Layer 4 of a small transformer language model trained on English Wikipedia (13 layers, counted from 0, width 128). Numbers have three digits each and are written without spaces.
A neuron's activation on a vector x is SiLU(gate . x + bias) times (in . x + bias), where the dot is the dot product.

Input weights of the MLP neurons that the questions are about. A number n stands for (n - 500) times 0.00083.
n3 gate (bias -0.115): 500386731810612505354213177349659676394628719774430500410697604166974833329738495421250700563452516834240261443526475593643402427304542485433515202768505340495570495457553562452761316960534208500596336706563525511356491616629435505574608509407751433845479678126486335567435663447455628192267530393739329357738315519461476623500386426423340245322579736491613768408572378495396691449478
n4 gate (bias -0.150): 320584385475671409582306461533478448236429340363366461437418400651675396451699588574390732639293662535576597577301511656618587516411666659740682493447544680496556477493476424725414547533689414489455441550568393447455497381372475533425546481743520460520607713593473395714556482363262414608670592474496453364388492564306547583330583315520516675428646440334576442453657493518445536217370
n6 gate (bias -0.205): 527483657894682288458269328416554704654618500750825307314500424331600581765582438590185274385549491619476524422557561399574382533567630235659769300592570566298385398450443531614450552416538695372523531614512491518305507561447381841579458422300496598645746484391476540772466361270453542504587187309590613425323250496483484725211421599628445150470525663480420400613362496474500592213607
n100 gate (bias -0.140): 589372582360595523256222428492708633496543663610379276407618720339202453482509286711310476320436524544567500699262477422790459609771748299528301328684478534491664578467756770467443386695596566414329223688646541534287661631361357589302457287389534406608500607255504477521428500222429330230446733305387598553759321393656627606299495646569553403361416809386456552359585583745583601518772
n131 gate (bias -0.060): 092397370574645373406533413551347563327428482248618754539534179454630414445633798490401505709457753360752651308300712650541388530386557482360624698436294798189315530606465440650620518297593250345481524356299578685202400363387559667517451758548517513421410374650526691690409523514468416850395450901471745729386515504395487595398491319535748777613679568612344531481500530329307523574747
n166 gate (bias -0.074): 753751508480504460477597708537389521523525536520633520452687685487500434531386467742561062549548215290404333196376401532452440517524406418524464593463462549225395250496500476546289305557508508730243348752289543697372387584569683603540707786548530318364287571478445351630586508554527309504536371550690444421632585451466600827663484599477496282462488477463393576549470423671625319595381
n182 gate (bias -0.103): 471728192570482457622140337484446304347784374605449486688588427292431388421593481422452201305544639578378346521329847490556618479693161407390434466621273687519472289795579590244339547394586632678260456358491621659623605414500422781470375479451562509599248606509732338544440720515500649326393648510383469627790370292639548395564405660304437251274527463456840868806496418763371305411495
n188 gate (bias -0.113): 583457374468531443385418472633684496421496384512603385320462449361622408671196430454348359466662449524619323600431359242492577575486728679549665294470576511308232371555652715420504673550492475309706579654328424598437479482377421742438598293374347451957346496448643549685647753400614484492482564449755618445764319428373639457330426600496518500433343651511337296582293496577496635387681
n191 gate (bias -0.162): 559668549522348099504428421761518518509343474706748609693597479422440523561360355477658692680583565465872277565621632424385571757625495526639593563704416429421634226671288447486578482179784307528241614496445518645195458523276478395588472404623412405601240658586595250711474729789435560582383618477495519456664368458416331627365348463391500523357509840512351606601645650367293334354609
n201 gate (bias -0.012): 613628308496589530628258354396676235508465799530392513677531475706500588708496417417530406420286496260257544524688492668525624658370300233573711327640604620705496441549397577686579542275325562473363579342400542272549529656533338727366671290688476401395548572492697667615450867377500590438608383522337514351532703588504480526451676544620534405644319613197378605490100465665500509470518
n213 gate (bias -0.194): 626462470314565740416505626616663464693648393421587283409567106804342556630383359682395365477413583323545518428569510530573337452354293703749793470432309570685605579603279490521628265420538760567377454475379880516449445668539399627504521363816519597622641537577619535560669808541462675280334515521408091221328866209701546513614470490630812515453514606395382542596110698765130584161290
n219 gate (bias -0.067): 299776509492831638441349316572676438575487445530671383409350414702677583245424718469405302472575236550308488715461432522483667514670483475534822387328259512370687373540305504407372564600651562589637689598520529558588471541585446837831721561777500556330395492484488534683471284597438533413601270287641675385347600424548828625496655513689538388441463375393205407517425469402548517602573
n233 gate (bias -0.094): 692663283500486685488295481565644635689670600563377373469695551479645629321666407634500541486567394598407142548442438374667089919402554429748467569871672364410552469560756625430500366789454435450405540548518657424545409718529345812331658591479332460792239653238398490684453562222603615360421353294709365478646572550349634697505379356514504154337509891384237509422128421447515704337541
n3 in (bias -0.022): 794570543576630569476417622522602469613433445599705500278162496552709650722593421438404509391476167617650564586380436591449603626464623542664436522527246411660408199513356710674283564404847540446460562436500272437362577575481471764643296393422415448504496616615401547572630462487558578500399677393787375377362318520110619645383375337460397418585102529401373292396699691279535431329673
n4 in (bias 0.100): 577535569555512387489573461624412408217435412398471436546173532261524429600357326645316261583500424439533528625358441609520579432455524458397663353386323519497516472370396339582650454510478616400561514405395380497640500360577423574512483582452562469740608543394369374561552614425459412615381468493592574733553528626587570532503450544605620617566541699603670516439686533637607444569206
n6 in (bias -0.061): 666568441247461609653751569643553439395393668251500692757301546630439352638303538701609324399490411374582390488448288519588567504349428601571445545419605653635579417365376563473645585176422400519366641496416493217577732513439576394450547493369423479500534337664462463631344584523425511432577413615496619636427649358640623378612537489406573624481407323599702598545318520706590437596579
n100 in (bias 0.048): 671512253558631678463330455535751617549478889706349279457439665459530560656422436436657566551562864557527488767559268618571626541486560234470512330676516666549520522404598818491556537445556457487504474709547422641296539522551586337361297571344516438591380598446523298461377616595419356500530504308686721538828629277643272660465567332437287288170322512334692607490628557587568529417549
n131 in (bias 0.081): 413504511361486369470556373454405577536489478411529554486741610715607473565555466568556539500459485514585744442474661239332430151344447774418639605588552538224468382711448028496431368354602443380676405367503580554565544522567399280387590454564483558381553279473476456514590518610468504604393377661466532550361688328346462434628418705490602683346340431708479602518593443430313493720543
n166 in (bias -0.039): 481675475414421683556614553676691526528553644511291631701665399512665656599557655571684481224544546394620348387518593361464286630457296369463522655540295353457479531349287275470669684548490432295534612351520425367650444475566680746418798519487497470589441622416423398328386622448549372482355472658623621445524408612692527410538606351377413449481567387319469548600487414504669577493589
n182 in (bias -0.113): 275593520321360719539337634426488392484458476621574567537571631292263389516591516549455360583556529492622452545428564658814500465578623425261297598283447542472469483400594412254355624190748591378413587331504393542500397434229410286641500676334470668401590613530463484418708516409298557593678921592388625691500364485583619315454371504319400593316465731693450496571690555480569347456568
n188 in (bias -0.022): 585434682496593366763523526427609602659386433629175626378484536408661360648593693426680540436647433662462454906629436649474595521599388533721680454604550578474364773512426375650473598442767566294284484685358440512476490385516699535394448520366454507643187578556535382437482504360500464617576515394644500524389492648343514517551443496464402278356482385517420461524616369192557432372263
n191 in (bias 0.069): 521539532408358512425582556418437618639370496451619702373277613674563425603257624683706620561519564504351538219374404283379468606466570441594865512467744286452594496563511577411575548805369353254563292638347356521328382726602618467387419293570630591446450413743575712451492576533708415524419405626416483373397577462297444392564488592393626557598430238639294358247485773597496284456431
n201 in (bias -0.037): 751534432821659612546641542449658648646426733657810619490356688598430635434574420573283350513447403445585689695496496536723368663539464517543673493533544651482320693415430625481415500558548319317367332646534268377419537584308479416490335238577624460524504517359431597543552571287541476641484346430669488574577511443534530481437597357386468442512311521398476449566493549553706436443549
n213 in (bias -0.036): 380550372493767411450400626454629504794451547577704425595553239763265587532334407538504345414255577472473510381463482448456430368285324575685500478634659472529411640584493408447477442433360747473401568467286706554420406494354314504546248408364448473472470517574331570551615576481649223511483558656625472484545605534517425415350522756631539611627663486439345657423408520300474249445453
n219 in (bias -0.012): 571554448379642557508277462526482424510529528654794486600507396612471540438493543504319279467494683449458474609440324267361598530503618585289607475596329632180561689660445584595355455624590655456464726476553662515442443424194388550349636541509645467467310467390503423672452493331544440578421452398554504597490537598573594677485472586546400656497608541468430407610448268385656574232377
n233 in (bias 0.035): 518616865627407782538496420680478460278549424375328307563447459358713429433855618597504459613452149192421640864530428850253616463511566353604534234527544548496396491393568500420402436679488389478571500659536635473518467451548625245403486381667609548338307380591484371404236326482408463371601386219425491392597700440537809485531371601710489313734500575563693618354612437351665668551678

Each question shows a token from some text and the vector x that enters the MLP there. A number n stands for (n - 500) times 0.0077.

"'s": 372514528486523583847442555767530459465427506691545521465522476484482486430605547514550425502386466536575589578419525570566468482484535324427502576441416495532507493506505502496423639428514502437475491509566621512437642590523483585480539509533475485548501343511452470611535445410456506478488471545442548332463516422531619412404482444464514474306459586482483445412448405547465586553556
The three highest activations, in order: n182, n233, n219

".": 529478544567580492890535495703578519536509471612521492440508473472569580494513485485427517450446460504528505437512466515494443489410512520423547519438497490478504482380505585524469573539509513436536500629633448467546628535623498570496526425507483459480467553506439529576487495425512468456482475451483464306496508532540558553401536534450511499380510583532454480349521393448457507458456
Which of these neurons fires most? n3

" after": 420445546599524535870400561664537450519445492604466537373537375578364469469470523504474514527523438533597545627421598489492499461477514380451562579545517511552368599379537591478505536467526483440458530426543523494500636605496505546492554463488455499457510435512466576569390612527488422404477386535501382405539613529528605598466551429443499567434500476574495458459476362452463497398546
Which of these neurons fires most? n201

"me": 577409519604487466850575489794504529523457503455465563417465335559469526606616432545545470466407532500548537504534420470489495489483557391469457461426465494457509535438473590515489538483584561399340506417626451420479615537513523552481487462542489539535495490532453475512475554407551439447526517529488497348531629504518502541434554493526472560291477411518493463346589516519526498473489
Which of these neurons fires most? n201

" prov": 516407620605527579854522563866486496549562468621514528342449547387567524517449548523416408463529556527593519522573408504518389414491530400411504530485429478546483402533493533464418648480413422509539505431559497519520686480453542647531359510529436513580390416521514583523514544438464459600505470421470497377527434475617453512522526502459592435316446518581509496370477348509467536434538
The three highest activations, in order: n188, n6, n213

"ing": 444472455613535586853466516737447509509436503614496546481563452523488491444500493505495422507425460572633558469478439518511522533476579477539572445395435474461476447544476566524454567456545544480416535538625385557524643492479463535487547517581450485524503415531406487581594466458549430495524446379507518325450534534518474518498570487451410523273520504524495512365505418458545462481466
Which of these neurons fires most? n219

" for": 364499542592544510833458550714515430505382531651522526409537427628487531442447482500498508543431465547658600661380571563452485436456523427550567574460483499506425502414499545509446619462465515434421499417551553553431665611558530549502558441555468504452491320465445583554570516453470421455492368493515398385495608518592555555498461472411555489338506483538490488441461414503446553431473
Which of these neurons fires most? n201

"í": 518517512631517541943504620760505524542584482605544445453504574506399519609490397506542521488467462474561423524494547516438425466576451458373441500431489487540424555391532525497506556488500477501349429412621467454570642489437557496492435464540489543509440458513476478455683548529514447415513484417442517454529466499575613364550551511362474486369471491466432469389498511473543615482484
The most active neuron and its activation: n182, at about 0.5

" of": 431470509580616512787470598718527462525465504620491546482525427513531546406475500465467535519383523523597562624446503503453471388402478323531574552461454522478510529424536499512491579478463529444400516461570462511492659491514461501487596474595456490484443447464440511543502513463488458486526472517402447371481500492606585608498498504506491444247550510543494519391439376488457567524492
Which of these neurons fires most? n219

"omb": 500451563611546520886498662798493449532654448536472546424551495478454470536438400520614542503485505558629513555558428497510427446517458368511551497360485453433491438454476565413488669565527462436528524504616445475574667522498546521527538495471506516519478430499473547479521462400509418502515446437542496439440453454555535434429596452472602389314495412608484502310600476441519501418505
Which of these neurons fires most? n213

" introduced": 543434543677617467879465528757521513386537556546561517396549327542551476452460547471433492504383478573611566442490455381490445516476546414549498586421413516376460464512484604523429555562576519424495559498549632557494669493463544580517475549553459477506368424507483591581436524468478422540487475360518419390473617547518476520489600404557497511299509471488496472368501442474477487470496
The most active neuron and its activation: n219, at about 1.9

" Scotland": 388483561568646528867600522751458521485532493605494589476563466535522445466500416574524463505429407518592434562455381496490348516576449386534480512405466473567501517387501606505458577608539477476567459584552446521600678565510574508506535578446465395494500360468440481589531503474462492280524338466565484434444390461547586443454519422475514474419454468544558480364545432475507462518528
Which of these neurons fires most? n233

"v": 520434502550464488815483613782429472569439503598488626431484450550404566570417337478582591495509604465552507498483429434464402418458530415430562455439546458495589452363472537492470565540548491509455452471666486551473680555538580525490525438476514503540502400535481517433456445568484413462497445534431523361554478503597560507527572513445524535367509477560513473337583398516454567426572
The most active neuron and its activation: n191, at about 0.26

"70": 498521488564633520856465537703501516502512454562487500468517509440401568482488436503531516470416488519556492537484387525495393598500507388523472390428508461510440489475617612464531582548471485485439405587632450544549619475567482487490502555460496480512458468480459627554629452471544446393506453475509467388536506447557592456445438460430560513341503459553498494393556393429498493457535
The three highest activations, in order: n100, n233, n131

"ia": 440472520604569619841510604691527566465501475601494477416549481504460568504466400490437546480437428554546509586488436535507309507533446463493470494406466493506500493421510550497462594454486529482335500456698452441558667464489503527511483486526460451485583452512423494520642500410529491504550405418499540376480502534559601428487560506449432508370520469419509456362510453504542528496470
Which of these neurons fires most? n191

" Goals": 626508607539559624825486537622440455547337475444513473448549424683537416556508324556553440493364515569531543588577463570578341416449424472488525540401459472480447442419525509500353606492451459508400380564553531497446651634501513491496403569465484440475396360493516582557592618471540458489569467530495489335419597456537565442546612459545615501389483412572528457410453479492489482461550
Which of these neurons fires most? n213

"le": 440427434568500493881521523741467512473449464619516494458439368437434551482575346485525463520397569640632548554447384536545527557508577434432490510398461499465531407490498558518459523492456548441420490516649331495520652518515461515482485483565517539579539528483454600518573525416530497433508456475432476369465582501554483459394587474467519551303446459531505470355551463483526546554539
Which of these neurons fires most? n4

" was": 512515468546497497886401505803546503521451378615504508428474431456572467494556503543529370467455419475627530558386537557536490496489542377485491594484489521540430449439523573469484529556467555434432577350566590463514682608531611531508465517567501521562377453543514530566469539317509464414485333400522471390517547546538564462429525442444547448357461487501492496355444407434481537478497
The most active neuron and its activation: n233, at about 3.3

" Art": 544450512477420522797537562862504474464471453551486586475525430511565581423587516547622553512284386559599535592546418523454355392528500430477481551463408483499643421498476559511518608578543438450395488582584590564373685467493487594489620512530489452574479409410504451522508415535473494398493470529445394310477513484479514539462435507497540539390439515486533461306565416536482480609513
The most active neuron and its activation: n233, at about 0.67

"–": 672539463534542540846469509711492486580490539622435500422650363580497400503463374483479475540375582470480556632504423367529414362446546475403496432494516488478535529360548509496472491454538530433454492610615571435573604537550449514487464452450521491486469503555498485643549497513466397482498440445402485361550590461495548503572544496496533507382476531540471550397447441445462567480521
Which of these neurons fires most? n100

"od": 496502514598566572880473532740471419553533539605509554459386645603382447417469371472550540507469560586592491466509389493476460602549499542392523515460546464482610477437467550454487561539479413431479506564651536572558724491514482452500518467529445461477500494455447513462460476537493436454514410496538539397472382507555555399527549525441369569390532475537501467388600415454500565448506
Which of these neurons fires most? n213

"s": 445490598627511555827513501812422495549494382628535583465488461571457455472517380538511430505402521542592543462512405511485488423486580419554551367412468469498590447488471584537424550470459563518447508610671391490498631497503448583491560489546459497582486474476434490563556515372520467529517391556481479338528462513551520503482551499472459496344487492557502470306486427472530467464493
Which of these neurons fires most? n4

"as": 499481526590444510804500532816508462543408411596469529459548489548407531503532360504527565476377551499590588536514487513531376426597435338470499523412537469502543481427498612500425545583499454478384456583694512442477656525495483570483550477605475477557547483513446444481491548427517486525520441524488562344458477503559607508448511547520452502385487478525473452291564445450544455466554
The three highest activations, in order: n100, n131, n233